Layer 10 of a small transformer language model trained on English Wikipedia (14 layers, counted from 0, width 64). Numbers have three digits each and are written without spaces.
A neuron's activation on a vector x is SiLU(gate . x) times (in . x), where the dot is the dot product.

Input weights of the MLP neurons that the questions are about. A number n stands for (n - 500) times 0.0013.
n5 gate: 553484641501419180382623605462396442720483402611294378689254606483425414632423629522699546525395514631418415363497242529418700530259541390454494499591727443566459609459410324486632408446238654
n12 gate: 629550354396588448630540535563467583441570423318704412751531568453467516403283369389678678322485455564405501513694394532564655391504445256356462528418358478389591254288149461638666614561382447
n14 gate: 414514631454274473325532529359207757534370538366617509630371452544501513423404515581314414667344538489159533491335586565344523675341537347910446469683565507615437377427542308491382354471409649
n15 gate: 435487677643556433464464436559338575548331354316541469514402522560427614594307620554429423495638295463635686720731362393458502415457439399497584546271525463491420533428439715603531384505335482
n16 gate: 282529462449597639568775541527492622359342489399447439566475452662671653534453346475265438537543601437431620530653426550356302714489481410600418654412582729513584596502525580478400524561401503
n22 gate: 394539502399573653419423682353631513549488395354399591584563557661540516427506520475502333632734628521402484365557588380662440477457535518560487455521565545473436526688540617591695552479536327
n23 gate: 535449548358435414439285613347500471419419460474626565349628543453487503504666602765640434322477464350773790407609706624192567453555450540590528441369523410757408531468264530643580505334642406
n30 gate: 343365383422580433205660818610318483377641549426560647622527539739564276506483285524727760603476502638394568533733617513555500479556637633487599502546602471701434341521490777755454560212312739
n38 gate: 635573663384443564610593696468392630618533437598385699488474458583567598488580545348448307331171639483528599371512412486512371468511551294622424385619492630737715455524446455778390600577500341
n43 gate: 585656475566404593548619687624339508499700409292731459537332621625551586327457599326544510453398393580564317634603504541333682512556700444492304563476616669642424611757367577653509483465487476
n46 gate: 485650382299501464437305579519470703278518459505610371451551538533720279452481359626436767466324546546591776466534582634440617615633822412555630411427480381702540528371521724679421552325335716
n59 gate: 434370495607533669617763604689718679511572450513455253758403584602460457562433241463546671458474628643385326567587566571649402501740517390503349502654615706526447482673432385657505578321562655
n63 gate: 639273578497673501570432408581574649501532657344460326522473387478534455458604512358287291398516587500480519433528621385621416358450427610828568547459586224714622599490332349231621299422503367
n79 gate: 403397451571322430387506599634551600482618493421688329676483429363465230556526532633432618360590912537168319360684562476383349298663508459381712528607437774352259596410575419624360572291462716
n80 gate: 334585445576470625426523575543323567385381589579707699734585447355564557295470663502823548730505254339538393365429467480446394458532603443599633509411445448674554527538432523593478712414278629
n83 gate: 316464496545607474387653621584329590523616354428829449401456538640177363380546288539571630340570400595766503425409326417493635542516439499460684431474619275500496435657499659448441301363646573
n89 gate: 699547347608656449354568387394522575605379626751455379452248475538365440564490520535406360573598473686587598373522384652570508222492504442455626710388643617490396515528340593607366524675292360
n108 gate: 553658419700496686531466612380446524674426680468353259582478501521668643418454591570340461445461344674317701435624501673510314618448509584650522612381438388400532200513468638361691478369351508
n112 gate: 458370523524499576585448433557653466555572439327552278483616391371374246428430625457371531542565468550527548368457628509550634464558335336547475144629501596476495507620486539629440537405391394
n115 gate: 496328589572467400461625363511465509615385663293612515560448496561588408450359553487396479371435518500484505641405618612513477426553447501532505434574669348373469594728378500644428662486536313
n121 gate: 572569596497509358448640384408480650328563586633525630707386421733482442364459548161701347409497529466465445610539660535481457659393538507515645501395732497628424443696476688337608273433395384
n134 gate: 480499190436500532472543694484465455242450520663604499368401347664676427288723527457400400588506442480386662284538453594421555625407470536593702577267498519527602386540609555530351457375760596
n147 gate: 595565568632241426399561402467494652564516458353360464573325585577494435506446473417350520357446370300508729399372545515532284558468391343679451621504464517678601270441319335387360505297527454
n149 gate: 534595186487601734630516771367380478457688700520505486486571544287598483329374537496466509414522640559421810476279524238562400554450364634561674459349308297542431610533435382489547613375455421
n156 gate: 668550514561321300451465697345433637479406744324519418445573601614523467491404556419483600429625601552554494326374474523548606528497360527581425570583564374541547637502428725393385546506623301
n158 gate: 635309453300574258688370594451271657465427377422455553493436570450348421565796716468544743434645448458511630525600493713413604410434439401636691317520396553524383494453474617576405437345558706
n162 gate: 506491499521568587587454471512433526494528755472402530630550478527263412498591497451487561418525680515427388496468502458479570581574527662414471552505512599374492499540393491635561443491624296
n178 gate: 564604322819530360541528794481549582319516582542774367502613583484571589564455662620591569357711250409457594496282403438490509470732312463511671351423643571549534379534536345552614822605612397
n188 gate: 527271512623295424514569455500281421727360455614689481730537295531640370464442449473479650487540613506586507378547542633455913702421347277613482575575576485478438296428429565542624356461471553
n5 in: 564572445526593401565723438586313357357569462332599505586582403547326645444425574551294640528570581407652631375572697457533655356543433469627543462467626614470353474214662563532432636252482602
n12 in: 588610539547670485704703352581566243615586669524397383479385580509586608616505587568535655541503374511478671267117375750603451317484500555461324613452581587337606339404490455528726419614677443
n14 in: 428630495378332483512379482199560451355638487542604548546643497597486353429242668411550202424341437754460471598354551189465592538576591447341519549390349605463360454630604677541553716306388412
n15 in: 647750536498647407558386606637634495442335503302674450629488604616689550232353418642579462385565330428616375614529428482618551578599428351434404473327359458283448517580655716494327547525469746
n16 in: 623458637612674503574796275732585504313427462680634507627535618581609549439500363641430633491501401446602395380596585591405276560435475361642301698314502573707518587446571439651641500556311449
n22 in: 272523768440436510521638606578432548607457468370573597374640414567345621482603412444542360515512567621439545575428367444612305564677504506640629290482403536534638579583347379395460516456604444
n23 in: 697421779311600554437612456461546378607376742347559536577623442372411573398439548479497556505555544590579431327358381569644471457264358342543566421405734400487392253453337321334519519401474572
n30 in: 506387453395629447570640658528685676354205328434564290684578565285641617677360469456714596409496535384571399385593520548422318636338467681269499514534435774391256635447539641750396485543643677
n38 in: 230559559256520443609420567439403407670649402506423514453513661371523538720623555464352698601365732577601449562467406504389515583489535601453556282549728552305707626529622675464513704382572543
n43 in: 360676685598517444462496510283619399322381319359565653477436369452644745528393466355565772327459300385699632533500473464467446478473552345340445289630472393488514418538563334618439665593487677
n46 in: 422309563572515608513546549532243695482675596323578750665337445610520495508352365042753622705340414542541459393673576480681445372370524523472492421557627553708465478559691441431550416790517572
n59 in: 602417569468518525465552602654446698654467416331487608443445455367405537535456451548337673649515541506666823412322348576534415697474591573522653696361426620442293572722641435547477543249503576
n63 in: 612411350367541525432395463440623409454534724448200465610301410310567405448405770740506486407312504380506633544534444580473530627332837690263588617444495499590600365416582259425510791559359348
n79 in: 577358564490508472548530425594555421126419764635452819591639421632697429297382609428341481891631286439458727605380501559566280406512360515285496526392565530489234525664651523362660437408402567
n80 in: 447348243360290507408495582434409538552468703512527530563437529347797642460425396480538333422549492275430545486390548418424503573629432620574458632549437538351560308476442281500338718467287584
n83 in: 390217691552648274616533484625573545617262560467665580488429536810246347384668390538521478512630323504532370463643410610518549450412374522416752492354432456718483558476532521543676369339555365
n89 in: 714629591566281637324634452610524546712329655558450403339569426425703486381469618502560537405380369546574478462434619614616643506772384741513430622495620435612295379472347662587531393379582335
n108 in: 622489462943385441642305523478713522404479396564344519535563481538474721716374564480378383449655527497352635381476390604565644819540508635484437596891403716653552431570583524575532429666224515
n112 in: 498474551477299444740602313638542388506556384597557318500608585539669427459501365538493513492471511540378311565411632552667619567630272562545651569478470483617652406719674445450390488413632468
n115 in: 306698596573573442587515440513519611361570506677369550334508469555333480483632504458486523629513594455494409444565561340440285657339541535269640518550475562420527456472464508594596712341530537
n121 in: 495640482489344371460492407474609556550625649457384734253526495519870534448504669285683493607330609368596370415412428442553531417606358370554387611451705522411353342540447364583479467447422288
n134 in: 585679602281437586609501329559540457683568551624178456338524581555476620585451449613297536486550362562533811572424515656423264376362322403402362515464339410437270495451523472777511373476433482
n147 in: 375314592365434504606332512579523507534641560534537373596621568347249480638440429652506350410511682572540515379470629372594303293596485524587389541340485391436715605478307514560347622560703399
n149 in: 786320269259413399556677384628403628215570397419395651636306320560540578411457646593566301649580632499459586430711390347529659318532469388771388682727549368653566523574555439682553440568433509
n156 in: 598574441616405475513625622488557771448462504645638556454515475506587633626498157458413614235611753346660507495458624533668602708515608418617702540492478446614318611375542438635408705362583518
n158 in: 515673532378723532702596327330455520293413747286423578586421739557647567527436489435413440507606233319444600735621516488317555741589503513518451479511586465529451820578401619355428314651425428
n162 in: 502458366553504689576509324635537558555523708538478512510572479516401505411564395514513554542488552512599540564499545386448684455575573577405435422587571480490484454448357537440615465581605399
n178 in: 564655436707593394349483478401542515318404511307517654500493671375545324605267615376606391499455584583407320391362275476457539444716583672634623394427702467638314391578466405293609514428569276
n188 in: 500348483423481462320693389373467380556487552459573588453445521525704719694581347376731539547454568629605294525684707416552351387503599632520422773683431322614646550618807569610629429462388394

Each question shows a token from some text and the vector x that enters the MLP there. A number n stands for (n - 500) times 0.016.

"-": 556665512530306414554590411383460504466494439640520689624502520415557572317283480303448378657535278437451541636797421449769519329452608626631434461514504369548601550614485655537389537443569434
Which three neurons fire most, strongest first? n15, n43, n121

"ar": 310708500545183433379630415528574361568636467555518583647618597348496491515604498428493467641605246695572455609563670403372630716582512622481509448592497353433544519482530581368566463590535530
Which of these neurons fires most? n188

" as": 290599477463408467624605481586541650526519504498402542435522491311378560300450461434452415548335211532345663648600545370496317394515510615340446464666569542380361500594423271475350742337583356
Which neuron fires most, and how strongly? n115, at about 13

" and": 350622540471174627646552647612730498579538421444533596689542456441427543589446541411393493659538279516556465654636445408594512410379511657448478539507497626568363591546521371473260637574543531
The two highest activations, in order: n43, n59

" Du": 474697419533460519649715651588529457412685586480167519564568409317581585569423440350511427656407528451542616565518588414553467548577594672420445668510556728420600317373521622400572537595813447
Which neuron fires most, and how strongly? n162, at about 7

".": 468681478549194459468688447449479472495248444482439559433492493359492391618512427335571359541478157653521475634582492467511489544393513494473346453484538736466444611356525387506581447527513439
Which neuron fires most, and how strongly? n43, at about 3.5

" Ro": 357612413531291466764690486469557538293549537484295464507414662477526628365453483341490515657339474521799671423525435431560617463521480701430412629601593393301572572413517401447570508432768539
Which neuron fires most, and how strongly? n149, at about 5.1

"i": 463458525688216477668470374673623601296458435625320646711509487284604456321498376587474403586552596343547509521572584336660524707634612506434424441345551430400494489430565438565449522434599699
Which three neurons fire most, strongest first? n79, n80, n59

"ting": 472552432287304514446488605723612418463626314622279355489533379537481429439562481302328468569627174472481513611771259469498479508428503595511523633532540581418484513547331417373436528414586600
Which of these neurons fires most? n134

" st": 394401272400448488494657326627477442468430475539491589649629528472553236615385495335504403600491350553592764591508666458549590573510541813666441405364642568565427473435693630309397540497521350
Which three neurons fire most, strongest first? n46, n112, n63

"ex": 523636419470347280358450455620434466711316532582563560602506567365528485532366437535348540732542517467387603421431561697600460440531605658509560657385497738370439610383652605173694612433640484
Which neuron fires most, and how strongly? n79, at about 13

"ing": 403545437354273420540477573612576457588528414505373432435681397435492518436568609446402529562608134582375421646702371534519622413437526770491598529551560542421332590462452504233538595467436476
Which three neurons fire most, strongest first? n16, n158, n156

" do": 381506585532399546887671416389477429382541435760410385480560402216444370721483319435484516643418390585712618495386400225547517574509553708434509468423483449389527533434472506412583679525629345
Which of these neurons fires most? n162

"c": 471493548371432260496604514633535540591483353310329604591528576343597681441542617462490599494633378439431581782063638463521654413346390482576428391330451485484450595424642416479597446316549511
Which neuron fires most, and how strongly? n5, at about 5.8

" a": 648414649428399364608679444481527439506455603543451489622497340511558509468553270466269506471511268582536546552447394339685500539545589738489572399622428738288325447565645326512354530376563481
Which three neurons fire most, strongest first? n59, n79, n112

").": 590511352485253588625704537581494405456404447482492546395578393308500339499555332362658470474413239603490504597602402377432377599504419317539387650527611486485354536244417352400565520474568392
Which neuron fires most, and how strongly? n16, at about 1.4

" of": 521560374402286432491553723490475555485416520560462556527561543452462632477452608506389658632558206626391458662554483413575547402454683723480687524573514595409281489470422368349340663435515645
Which three neurons fire most, strongest first? n80, n79, n30

"n": 325583401443187404434651356460774561597487512550497497648511544596367369403659500420477321409457206473508477637570486483546564387546611623445337571421566645452642549410465505455485558491511499
Which neuron fires most, and how strongly? n147, at about 2.7

"ub": 482418495292324413447445550606564527356557523736359517582497389341579626587437556389319479795445329480451508839512494613406634414458571702435502492570463434614427669424559697609624445440557631
The two highest activations, in order: n30, n158

" (": 469456646475210453522703561498423414496397488482611583412349504503645553471442555458486502571553298544462674521757474353733496452416635499581564593488627527338457420395650458336493474597572227
Which of these neurons fires most? n188

"k": 363539438390092397515547354518751464632492561624454523474555613528488521622567543442412344548454300523632529600542411394578630600428436493572332437453546701614574499542541479482429688414498533
The two highest activations, in order: n38, n112

"ed": 438599545349294347600609573637698480512479612531413439470500394491599440392657503292400510515558150584376510473660599390525516338595567687482561376634661542450386552459404463331458550476385459
Which three neurons fire most, strongest first? n79, n121, n112

" fa": 628389535567363415700666436603498458389289556636449641760501434404375538415351379741411572715595494527617626633376448675549537387657572627424522429542536613415653453455764559464581408548628582
Which neuron fires most, and how strongly? n59, at about 4.7

"p": 398420400312389272502518536432529218765599494508560680569444516449475309546578352662493346549500393509633638476494478541621696439259374565490442391322661511548445712546501536350606506270525471
Which three neurons fire most, strongest first? n83, n23, n5

"z": 586458605282263367449413323362676630490570493609360490693402539599634676363677400595382449575630581539591604541662546480525691339239394351565314376605467573571607544369554508634564516537500518
Which of these neurons fires most? n188

" show": 319723468468409399555509534450567583595573561770416497486596367230489464501529365349144601491427189534515584572461465339623393716457488505338495337505566583369513507511398528442548679431530305
Which of these neurons fires most? n38

"duc": 577490635454483372521464469633364342458494312647456677535667439368339338471527410333446590563494253473362555506439587566397658302324474381359354356490469568465522435251337718348715646506532550
Which neuron fires most, and how strongly? n12, at about 12

"el": 398529540392063546491622534523717439529608485469432448545540648501458585560582481420385358604513272549656550475634474405500584628464580418465312551442512608494517533488546423546382591433496663
Which of these neurons fires most? n43

"et": 649485616407547442382595466683747557506462458677622442552444481212717492409493423333319396637519412591645478421632488322590349453369580754273631482389343593380511485493615483422610659462672622
Which of these neurons fires most? n79

" have": 353546348454372425713585569456631585666625523631318479347490225369296579629529465483384535626488201438486573590408513492609591538407583576561506544492566708486312611443523335411565625444608394
Which neuron fires most, and how strongly? n15, at about 1.5

"bor": 466614509548226493569576391478468614560429348458487427586498520455484366560258419411382410686635345678464514464431640326459431332478629364402434424517542568683628641433407394371359386505449794
Which of these neurons fires most? n14

" Tom": 404621444619237454703605451564659633556473549576357517653557682527599533575464462504427441628396436424863401571674608312548414492549469595327333543474596559392546384265655486418590583459647501
The two highest activations, in order: n16, n147

" Ho": 521680214488235439727750503437607434453524517564548577551565471473440675386395531542422410640495538560699593437589494433649596518463558663566463564576544435372650528524643575430481673461756552
Which of these neurons fires most? n149

"\n": 394518544432192347467639535466592499448481565570512506553509588231528414504602450450503572406583360465636705613572423444490414423457527394464439642544626450527271443353437344288498332415700516
Which neuron fires most, and how strongly? n23, at about 9

" second": 524523400419424295330587420615598520560464462575342492532636432467522465395616411340492604432269152424655516555662487426613641457612394820442469429479627442463538533580667472368402425593464537
Which of these neurons fires most? n121

" first": 619604294362425335418525516652620546534478528523395519609621301489491466313644416259408580482335147380560536470590569440613571388634366730418425424549543452444480545573641377395357526556461481
Which of these neurons fires most? n112

" two": 517651288629446386533441475511796465475451640566362549670623329428456561444542465493429624559436245333530566616360601542571556486541513642485488253537482493200392392350646414358440443699480548
The two highest activations, in order: n108, n188

"com": 345485507341406572641503413465311440380408494541430608525482376303518547595577324448347624472372465419747775615661724249545567400498567586468611315471654630552548444518575606363717638510544623
Which of these neurons fires most? n46

" Fa": 466533502605295448792583516642573554324400535592461588641619498450361594492400351673402460707507602450769607602525391479558601383562557628556480480505558628312631518398771465523523571441764601
Which of these neurons fires most? n59

"con": 594527345259407258679507431491512595500389436372572536556496722637408514338405353377463611500492544574577713275538714363592473194562590462408284443553520490603593623561404602534601597397636572
The two highest activations, in order: n46, n147